Layer 2 of a small transformer language model trained on English Wikipedia (10 layers, counted from 0, width 96). Numbers have three digits each and are written without spaces.
A neuron's activation on a vector x is ReLU(weights . x + bias), where the dot is the dot product.

Input weights of the MLP neurons that the questions are about. A number n stands for (n - 500) times 0.0029.
n6 (bias -0.027): 253588520667667483450223479527593427617497589572667347628576589465373574312366379585470514689337762371427471684662606448493547513572602603354460517439526605441503422507322680377493448261503399544379412510360554372636607594655355258487579555427537468415414397540509717425493435528548469589
n15 (bias -0.016): 514395503403566387305534399349436539425526396519737534675400467568446314616441431507301582534591503620490526500677465493533544595572427472548453578506480524480536481471296631398306507724640427707406595546456734588524193311381531626722350512246696710371485545547665414562557503351408484490
n16 (bias -0.054): 778556464630708457464421323684549519470568480597413426667625227336595481613355448540513305540333285407453317503604537593584422561426471571470608526500497457529465503475497708432534555550563372490255395521641421467503398647527556662577227479758509665319606564568515503443675415503513549481
n27 (bias -0.004): 542459523397384602374490562110354669574513358451449588484490536705420484251409578287636387382497423497436432534637456503569389591485490696612440554455673622546416419622443437738691621634459435459472527510472420544596438503675695369438490506406571648684601514407415598459260431507400720475
n36 (bias -0.044): 469503474497348530385599699433621522523622339612601520402402601503503474537532404477625360634569547410509497628440559383396468272433562360517760523642448524621576376496543544224639651480627410561401584655331795487599565418416500633367415615604381575490258534552491383396526371176583614531
n51 (bias -0.021): 528722576305507510646533510443421373510569408417466612583329428411523692520507522271616338604521550517424503588459379701406596658590543449307715467506477365490497444761540381504439445393561403640315494462444490319477366552571403544422530287410674566373572752556503540720590404577690636617
n102 (bias -0.018): 444607326184449573660593422533365551479513627662598587428500482647621421514549547330468534504467407328554260722657339597584515590605665614445777525589405438603534503454360530519548415611710600485673266452493461673582430474421604345496518431368402301511481123404487413529618599613548288578
n108 (bias -0.043): 754381626321642526837635474302655577487468383342418470540512700415838561513512413273614670474491266544311352310637730571421287533553383417285273644286678341550370825527589548546729395483569642413600592192484360585294570636504457428438412566509624340379505465441532581233428726634459567652
n124 (bias 0.019): 651469406400373540666353514384549478507574542604347473619547445234569714454446390688533497609575484606419554510428286595238461516666522315537376638528526619545550653570539509800487483490470274470399503514470641530373298547437658451599387467589461679348556406393356715447490550387547500568
n168 (bias 0.003): 855716519496609508466534567391576493561536538639656457599507209665412308781556511485790447330429392476515526492518339604575660470725413358582283538412650578436404640471135413351422504585376541723223458699408423523462397385469608666545477507388486522419471394447457799364416429484293553667
n184 (bias -0.076): 513480697500470453559525557633353617483428513495732526342629721589771598572678729294412424564443389443440809289516357778574201459409454627470433475492297367521549611536547620555574469521903386171504373456280335798622360237679568432483525515302333771348509530366508311517610465540328414332
n191 (bias -0.002): 381454593406393405403373597538545539402440433491626527597339634673616377458617454473732349758675447276446613615600616547518427551496448411550594636443706527608656430500425766654354403731664354304294425430392300685706504313420500360622266582496372351480334342545602325638406631619438483315
n209 (bias 0.007): 544576564410332286561648353530619571588399730573576622488260567587610525647345630232696432448346461510512503441420461507573521465409443597464474393343570382532634506392471662325566570685615353487470485510446516526654393363601728672468634462271494412384535414503427467342439537585547386552
n215 (bias -0.031): 428618422431504431397307248460766445532730578650522544517630426318504438417283467369493462384455417534486587500664497504504611695536683467376728730787384420326431567496525510616460356518460554592367617399380726586486541611330187504584500549500516317500589709316419540427475463534483533707
n217 (bias -0.057): 404674492307504535504625296569590558576586373762311508384615537620500573561552193431477288638323344512442478295486394421407752684791440207674176451493660338418453493496557453512535516473469639438512373618630652664738238363316561492481608393541451611632394628492443504407557469556698577557
n224 (bias -0.021): 647597476649549500829687508492449348516560437500711265454436414622345224480438515782567361681405480533329434504466545483438662434743386434670532292386601646689542526461408617457700578572435556329381417587289352572603217351504696604750504242240526515504436398437380351504735549353442726417
n226 (bias -0.003): 563418615473479304639500638507837340321440479448575603590557690601546392472555480656723685613609349548530565568470395420521496486346714283561423433470507578403311392572528510246339275236365489704345551504594616458556384565546500461479331590576294477496545586604434582757619550496530523391
n231 (bias -0.008): 519560533515491453649409649475639648423520443566525463480500346424259385331333454500546342481500626586512449553477563462488733494476617459593442598468560519440600549516319598437437706432739480603614539529636500362579554639491435555521603531424579333073510503648471515410457509397334580514
n239 (bias -0.034): 408525712584607615435383752407383409561558409688629522492546552554435471408377366500274514764382268796226682127525447464645364390362702406540344548583325628616433696767452340486727230439535618781536242264597421246717635333386434368778625353443424484661584286543500491615626500358534540657
n245 (bias -0.040): 615309475661426467569366368385450448675795565504478363403614590301496468654621693349446542438508559538393489526372456424536672475352665571578453463639504541504265595023624424461507587606518457377380507451338340789381650636320518562436306294599520435550461597507725471515624511577518574548
n253 (bias 0.017): 481345558518578298546631497435409436460624506625684401406526418430362476599327486509582671543459463436354479594596486334464398450362395491706582509573692438630662612602478595431378421657550404559434430516472561623393434433386448555614850489260469436464339509509431391606466491619462565596
n272 (bias -0.008): 423541456394515317452518587694573713607500336795560489792451449793452312641539527485529446504302356385251547698353472512522583411334457553627694349409601410416627531587533486504492667500764512331375296638381205652533401466719419467586478500452537503562449462453472593466412719380436473315
n276 (bias -0.046): 527509456420539503611535240319487345708524585680471371482555657323433663667568479548465557616579484433476472351373393523444421630342572411666462644609322561409390601459554644727650586484432224585332546361509375436541467592506468500478557506316570614352332608633464645539439352580457544566
n278 (bias -0.046): 514500561431612503544476397309276318459723425539570524480327578457473332386493516452500558579550521743464487584656356643122658596369517698409657383533386458463487558644479603652468288417660419591415584657417692445582571543503345672574483328638519539312522391530654389347572620482517481607
n279 (bias -0.024): 525567465446564376328539460564408347536480438449561500668670624417592506572480356467595579617367380428597555342602575587657558486544477534479595410509404509347595533635572542487534574596606506470420497413157685536476319559395413407535485503698533472327308454556366642357363613487477533449
n285 (bias -0.040): 224518390506374494516670432574603326408446385650372551512566391439465543589669476411434716385317471546371365478506406543475284567646457533567519522494537385569482438388497452718513451503548578526344420543503402567739464536513608830670428555623303464563561490712500395420522516732494518491
n304 (bias -0.036): 521390560535541742640609563439468389286538556463258439747458504581250418565614568369311249541441528635719790471542511450453738394518702367488520634623536463612469360556439740286661250431484452611375405605474561269685317613337524605227560478509578869517266438456337451685657479415469395630
n325 (bias -0.034): 601479456518455447500504389545438317337437401680504233419405288468437504545612383534408328567481548589581662538644441643345298425600660355654286682496587331507479711667348685460727481407350468659550557469469352753404401289362589262667533696568677455508440455654615515666393451294593644595
n340 (bias -0.019): 241528645608584461371539313776372496578480551559496316525812606579461658461584424304406532439384452239348571281430496522765588299738636224320629504253622736666430335361379569365266602539727575271416445397592578509920611710287500422597504579350381671464440553436581570579707363423317700471
n348 (bias -0.019): 565543403625370477445455412437513283546623584577517411628457603650354284329411470375779552569324497643376510629438433524554374285482583369659435510525423629642591460556497626644647419389467475493557645571548569615607503578503615451423506530567599426400486463461179632371422507404396548734
n352 (bias -0.007): 688700458705550635444476561525441463444714569504273305547500617611444470658466357680392518563221402628473554592693474453384298520756483396706545454430415603548550484387500401666604323542549436393475351529503315553403522439380433468572262395329619451618646575324526542230580518419328610467
n356 (bias 0.008): 797449482260419489381554138720464596500357664549548445517479386483486503707493470522604470518706453436503345213428361489514539556504560470445514493528617544532552372550417561609522534558698277504645648500235540326496474395810682529581347843410553599351430522475456394559449582473423587377

Each question shows a token from some text and the vector x that enters the MLP there. A number n stands for (n - 500) times 0.0078.

"le": 534436671367551566268583437280579474531309692373598529597492301358461716430557487724458480304546302654568676729293605507461569477543379492406424404556415660599532507445474458288432498431514349455593529644694434547614480528715455354459480525578602171638457581659436372402628529602419554675
The neuron with the highest activation: n226

"ron": 575489623401466654274520386272479476537272762388567500587506290438438715405603488723504484311522337585464621665345641562513587493620348490431503405595393657607616574355588475300445490434579447325595481629768410537484465521633515388559532650553561162673365544653373402419519385585472602626
Which two neurons fire most, strongest first? n348, n356

"R": 499404579371537473267468407291445451536345678329608545643590325381508646529582440802503506440494349539414612672164656578414595517554323482491588286595424735458647618487517503345523506425550389368657443585724426543596431514679534439550553596673610151629329599559419404342504504608501512541
Which two neurons fire most, strongest first? n272, n279

"ul": 478488612344540714316438340268471566505365694319547501644435350411486693416528430757434435324574359646498575666411563529476589475523260557527425434625434690501684555453484475326402494450521438486593473695663476528640466507737521470495493537569400119632324690573474436439499522670431574618
The neuron with the highest activation: n231

"ient": 513473604322385710268504394289493529613322667325653398574562249424447648304635471774511536347536360594458613689377605491500563412597331585469421404662402649520640610365469426377517538432574431429573460631708535517549479549595609396509529607466444217694316648652476315447460481684491572559
Which two neurons fire most, strongest first? n27, n356

" long": 536460591404527618315556493295280533595323687341632668668508388451455626381573495794409382290427344683551615728454671521553577438694349510467485526629249657502562525331668579348396363392607509468547473603620407508644336514556450401504506578512515216548433574602487289485519569651506414501
The neuron with the highest activation: n102

"ze": 486487540407511723334530424265562582568364704421724583507465260328462661425563452752422460376478369557552630753384529519476582513581280450403547455636359633467533522423416425368468441550636494306646467594696508462588381577701470395443455608574580183648382539727473279359456517693509531556
The most active neuron and its activation: n102, at about 2.1

" three": 481473656338510521293661438313421598626378667416575563616512382424555625367486503799439439292505286613507586700375775557597683449659394457350439330590373638606573500406725472324471474392505377550548449612566433493617414514556473364571630494591482150664410535477567287455590513698494408555
The most active neuron and its activation: n102, at about 1.3

" \"": 423573556442501649362612420294497538600314670389632565617488383376428650452641353870462339441442271700518613656316648559407447462584279448406584313540312529543582545311516501370553406443488420493584512543690423518593404709699503494579561630577466184665373540605514361512448567697453406517
The most active neuron and its activation: n285, at about 2.5

" It": 471469631379548575316598387350417371639271621335643560645556317487483712489536437798434408316644281638504632693392612510480629401554276446462488362623298528528465576390613572357530494447486429422559599579642369407672387617616611414441620549494423196641407656634585375400488518619449546638
The most active neuron and its activation: n276, at about 1.2

" fl": 530445611395557701352617454207405527607297584352599632512540413427539786452575389880382411329567298534586713657310598492439530482541323604558412347654461661355607471338540438437473439393566339347526546517599455546540335663572565361490539531510560262496534654662492400427585506633515464669
The neuron with the highest activation: n276

" those": 429516619393568658283573376283353542649335634275628618646519380358480670422540447786433501369554274604533685718372648507499718442554252418395402317638398649590612507385605416378425452404545460427584412587637358562553327549551472441521586629485488238522563569597575308490609490682539531589
The neuron with the highest activation: n15

"est": 433448573335555569329508436314465440570276683415606562626610265320404719414616480700535420325531338635499606747382609423560568423656306524442480445707403689530583573368549396334465540439601387374591485554712475525579448407619510452572495543508574158640457582567454296444492541705508612581
Which two neurons fire most, strongest first? n285, n253

"ivil": 439509627332596546293474419300360574517395724374543536621561299444347767321627410834526510312523398564445622752398616539458637429617271485378411408637424685521555555416585451516443441338576390496615466612642441534590446405561666443635591551527450248580314486522420299488531614671490546675
The most active neuron and its activation: n124, at about 1.9

" country": 527501634367556644308481421285452524570361651291599609560490297518441751381597437838518500434611333600603687674326623508478667418553216400410431441511324652499507511327589454380529422466614502348635396618521404552557336621575541393536651560523476236515368653635631267432543630617491532521
The neuron with the highest activation: n224

" sign": 607367551466425623344479435306363545667339631363583604656698328453512719459611435842384375260495321615532677678435701413424572498546358586454529375627350657409659554418641509396453480314505369390582610570787380434519362571593535404565552522529535228656320640595447395452428488582479481547
The neuron with the highest activation: n276

"J": 465413631336504567243460426304467502532289606287614534680521312467504750566598532731496487496580348612479556675175598575450561454490325602521475330557321712466592600388475540375592511327559370467620525581564404545630373556628492458561632519669590192633412793500476460380506458577493385514
Which two neurons fire most, strongest first? n272, n276

"year": 533508736382435490383560545279423604582241649339694499640515361400472748366543521715424406296402428693504605654391563589624495431675354497476470501614226601525512571367708465405581512336609407499581461657544468503545386429616505436542651557592468193615370655538500311399490522705445433442
The neuron with the highest activation: n184

" in": 463502480412448590370516450274335508629241658320623628562513315414517711485510546817503435453442287726588639639404632497499586463530316515414406445527362612570518543388564479364428408371565383480579548682660499493594380578684469374563550579652512162647350630499556320443569507665463517612
The neuron with the highest activation: n6

" Hon": 424439708365481624310442427346392460639312668312656460573573272494511691425518391815448373287579386618466626665329568624539736460668325512410523394618293612508556647388635443402559470460636420539579607565574435448556404626544614353569558626614484211651429606298478480417405564600391434578
The most active neuron and its activation: n215, at about 1.5

"isc": 512473601326446603355396499340420367558241664315659507640595258388380786428616450739433409358417337633473653758461591619482558443554305455464466450676364660533611614456572528319483490353561472423618516534631435520573439391514481466618447708564594221495451650610519417498509514633491493565
The neuron with the highest activation: n325

" and": 447459488368555595360523450277374453658284644292649605702475315363545730422402484796421419385553237699483643673405674534609617443495311424457478426598350576544507510347536543328427455429506446545635564625620524530574384522572567402554479647519583217613425646559574364459554536683434461526
Which two neurons fire most, strongest first? n15, n226

" Bu": 542455709353540541324459395323326545656328695295597490631552278490558615413559496846473512350611362556513582748281565577472658365576276387391586310513363584551506444359541481447491485435631492531560465617632498541710395612484601341482485623633441190655387495507560425443468535700415580586
The neuron with the highest activation: n340

" c": 563376555417514648284508511274397434681330713377650576572552347398468737410509423902477445391448287528608704702227657593471582431519326496451533346545377604530617626418551376383401424473543414457551521521514484638605363600512502388676449632527546217458524549625492304507429516638516578576
The most active neuron and its activation: n279, at about 2.1

" Pro": 540462605372516658180507471335426550489320777330628468617488293390453630348557483863449496483562288497489684692295515606505613410522342457391537339602434560558580570284554496426513502467555357542493559638683450598593422633596673385563588597535429204629316624515549393501436482667414432634
The most active neuron and its activation: n191, at about 1.6

" not": 463478617391470566342555457297352427588350699298562497689563346394521635478577352844407358364386353734468625708440645418447641536625371406454472420679442643577578549474600479317485452380478407417624541581720478456609393469587544512470424619541540191642380654583495327476456550696549475459
The neuron with the highest activation: n217

"er": 475448629379501624317490436303385487559276695333549495708496327405409720363589486668514418342520359688488581655369594514587650371582345459443435404611394689574640631346532408334437503458605417484608491653684536601616485419658533475484502615586515123670381573544464376419540533647397530564
The neuron with the highest activation: n348

" first": 452482591385389636310573512303377533632318685323548591665585385397496713389566504816505330229380332657444612703380722478579644420684435492505415378596287618486592490487643509288499447371503455463552455570608534441602374536570547396567590550555522200646419646566446321421531531682498489555
The neuron with the highest activation: n217

" but": 420512583428549776316511353295411452586327648268693667685391413470511665424506436778358374345539212654570690654358628486524671458546252411472455405648369604574511525273527513409477408454544473428600629583670417479493346677676528453515470615501561261541439581598589348456551503599492477544
The most active neuron and its activation: n15, at about 1.8

" a": 478433565427478615268542476254406494672309711370668534643503422325521682433471494876483403363491263664535610600321688506494626460526376496438489398571349635583571638436543540358480427370532408493566462577521411445674375551598544401616498573496516162645449577601504293476507457643549542618
The neuron with the highest activation: n239

"c": 573439661332492611284428509309433387542252642361672533588508279426416751387567547715511383295509366609584653675295518526439552445535314436494509401567418675495642686503514412351455495425516353453662491567606498613582406479570489399681442670609560183544391646621473404427508496611506592641
The most active neuron and its activation: n325, at about 3

" lab": 577392700353477609280476496322417372589275605288629496595599235548449669370709437784442376381539379590557757682320580499460673446599433451485499384637396651528517603313689471342572459446529447364643564569577445605538366606454523418570512651471525245532447673550535294511435523596528417496
The neuron with the highest activation: n245

" After": 466561536487467642306568481349414494576289668338708680575459327430513735419589481749389377391374308599552666687279561480516750449578238410469480432586304587571447560314560511438522449416592448459535533578699376357586308666722608398484639523622545249623373642560569274366472533664466476524
The most active neuron and its activation: n209, at about 0.98

"is": 471465674354464699352462408324468475507245709366654455631488292380513637409592496804473433370538343690592616701415583565548607440528243449386446447601491677506654519402433441326507480420674398453579478638608435566625435462603482461440456635582495141727375575583540416419516505609470479600
The most active neuron and its activation: n191, at about 1.9

"19": 428328556308470577329429437309522549629281634380588530623496370483455666451545567759510525259575404623472763705318626633377559464554336470411426319572353683569585598371638374355551451384518466555572587661594463507620428511557520544614618592598590186541354670562368316364493424611483522520
The neuron with the highest activation: n348

" hand": 587483681490517703211585452282379550517317638390601574651495398477468697318621441840404360310391286592563699666245603530498693387623385509563454383622374673497563529301622436406515431427603407346608471545696403569533382612574570427481541591539535248599420614680501339444494556533465422438
The neuron with the highest activation: n352

" of": 468567602392478587400585407253347543626249613325603570557557269395548748494524533814452461500420300704517640662401669484558605431505286542406504434587309625603533525382548453300398498437550379509576555638596499487609448454641455424568556615577556189609324610508538323404500500718459519536
The neuron with the highest activation: n209

" operations": 571440683417551575337503521313419543655306637288654629514531333392445684389601444839432435290459358531562701732353596526529625409508260423427482454659421658421565541422487431417505341331601506307619412673736363482431328598664558460473627596546617252585409590613586308471530491576582443593
The most active neuron and its activation: n231, at about 0.29

".": 526487537409561670401526376307433546615306585325693557601479368343574790443487453779465354439549272623555711649344616578406541407568312472450448345529414649433553611338577472304458435465544425527558476626767408507580420615651399519590510642562610162574393567584474323372536531662423477563
Which two neurons fire most, strongest first? n108, n231

" the": 403544566430476641286610426266432520627293641351690554584507376348470748408447503884459443330477201609493687643399642476501648427497297535461429394599349564602554611402534458332432487456522398463524493574567425507576396599672531386650547609521488186580502530580545361506487485670571550668
The neuron with the highest activation: n239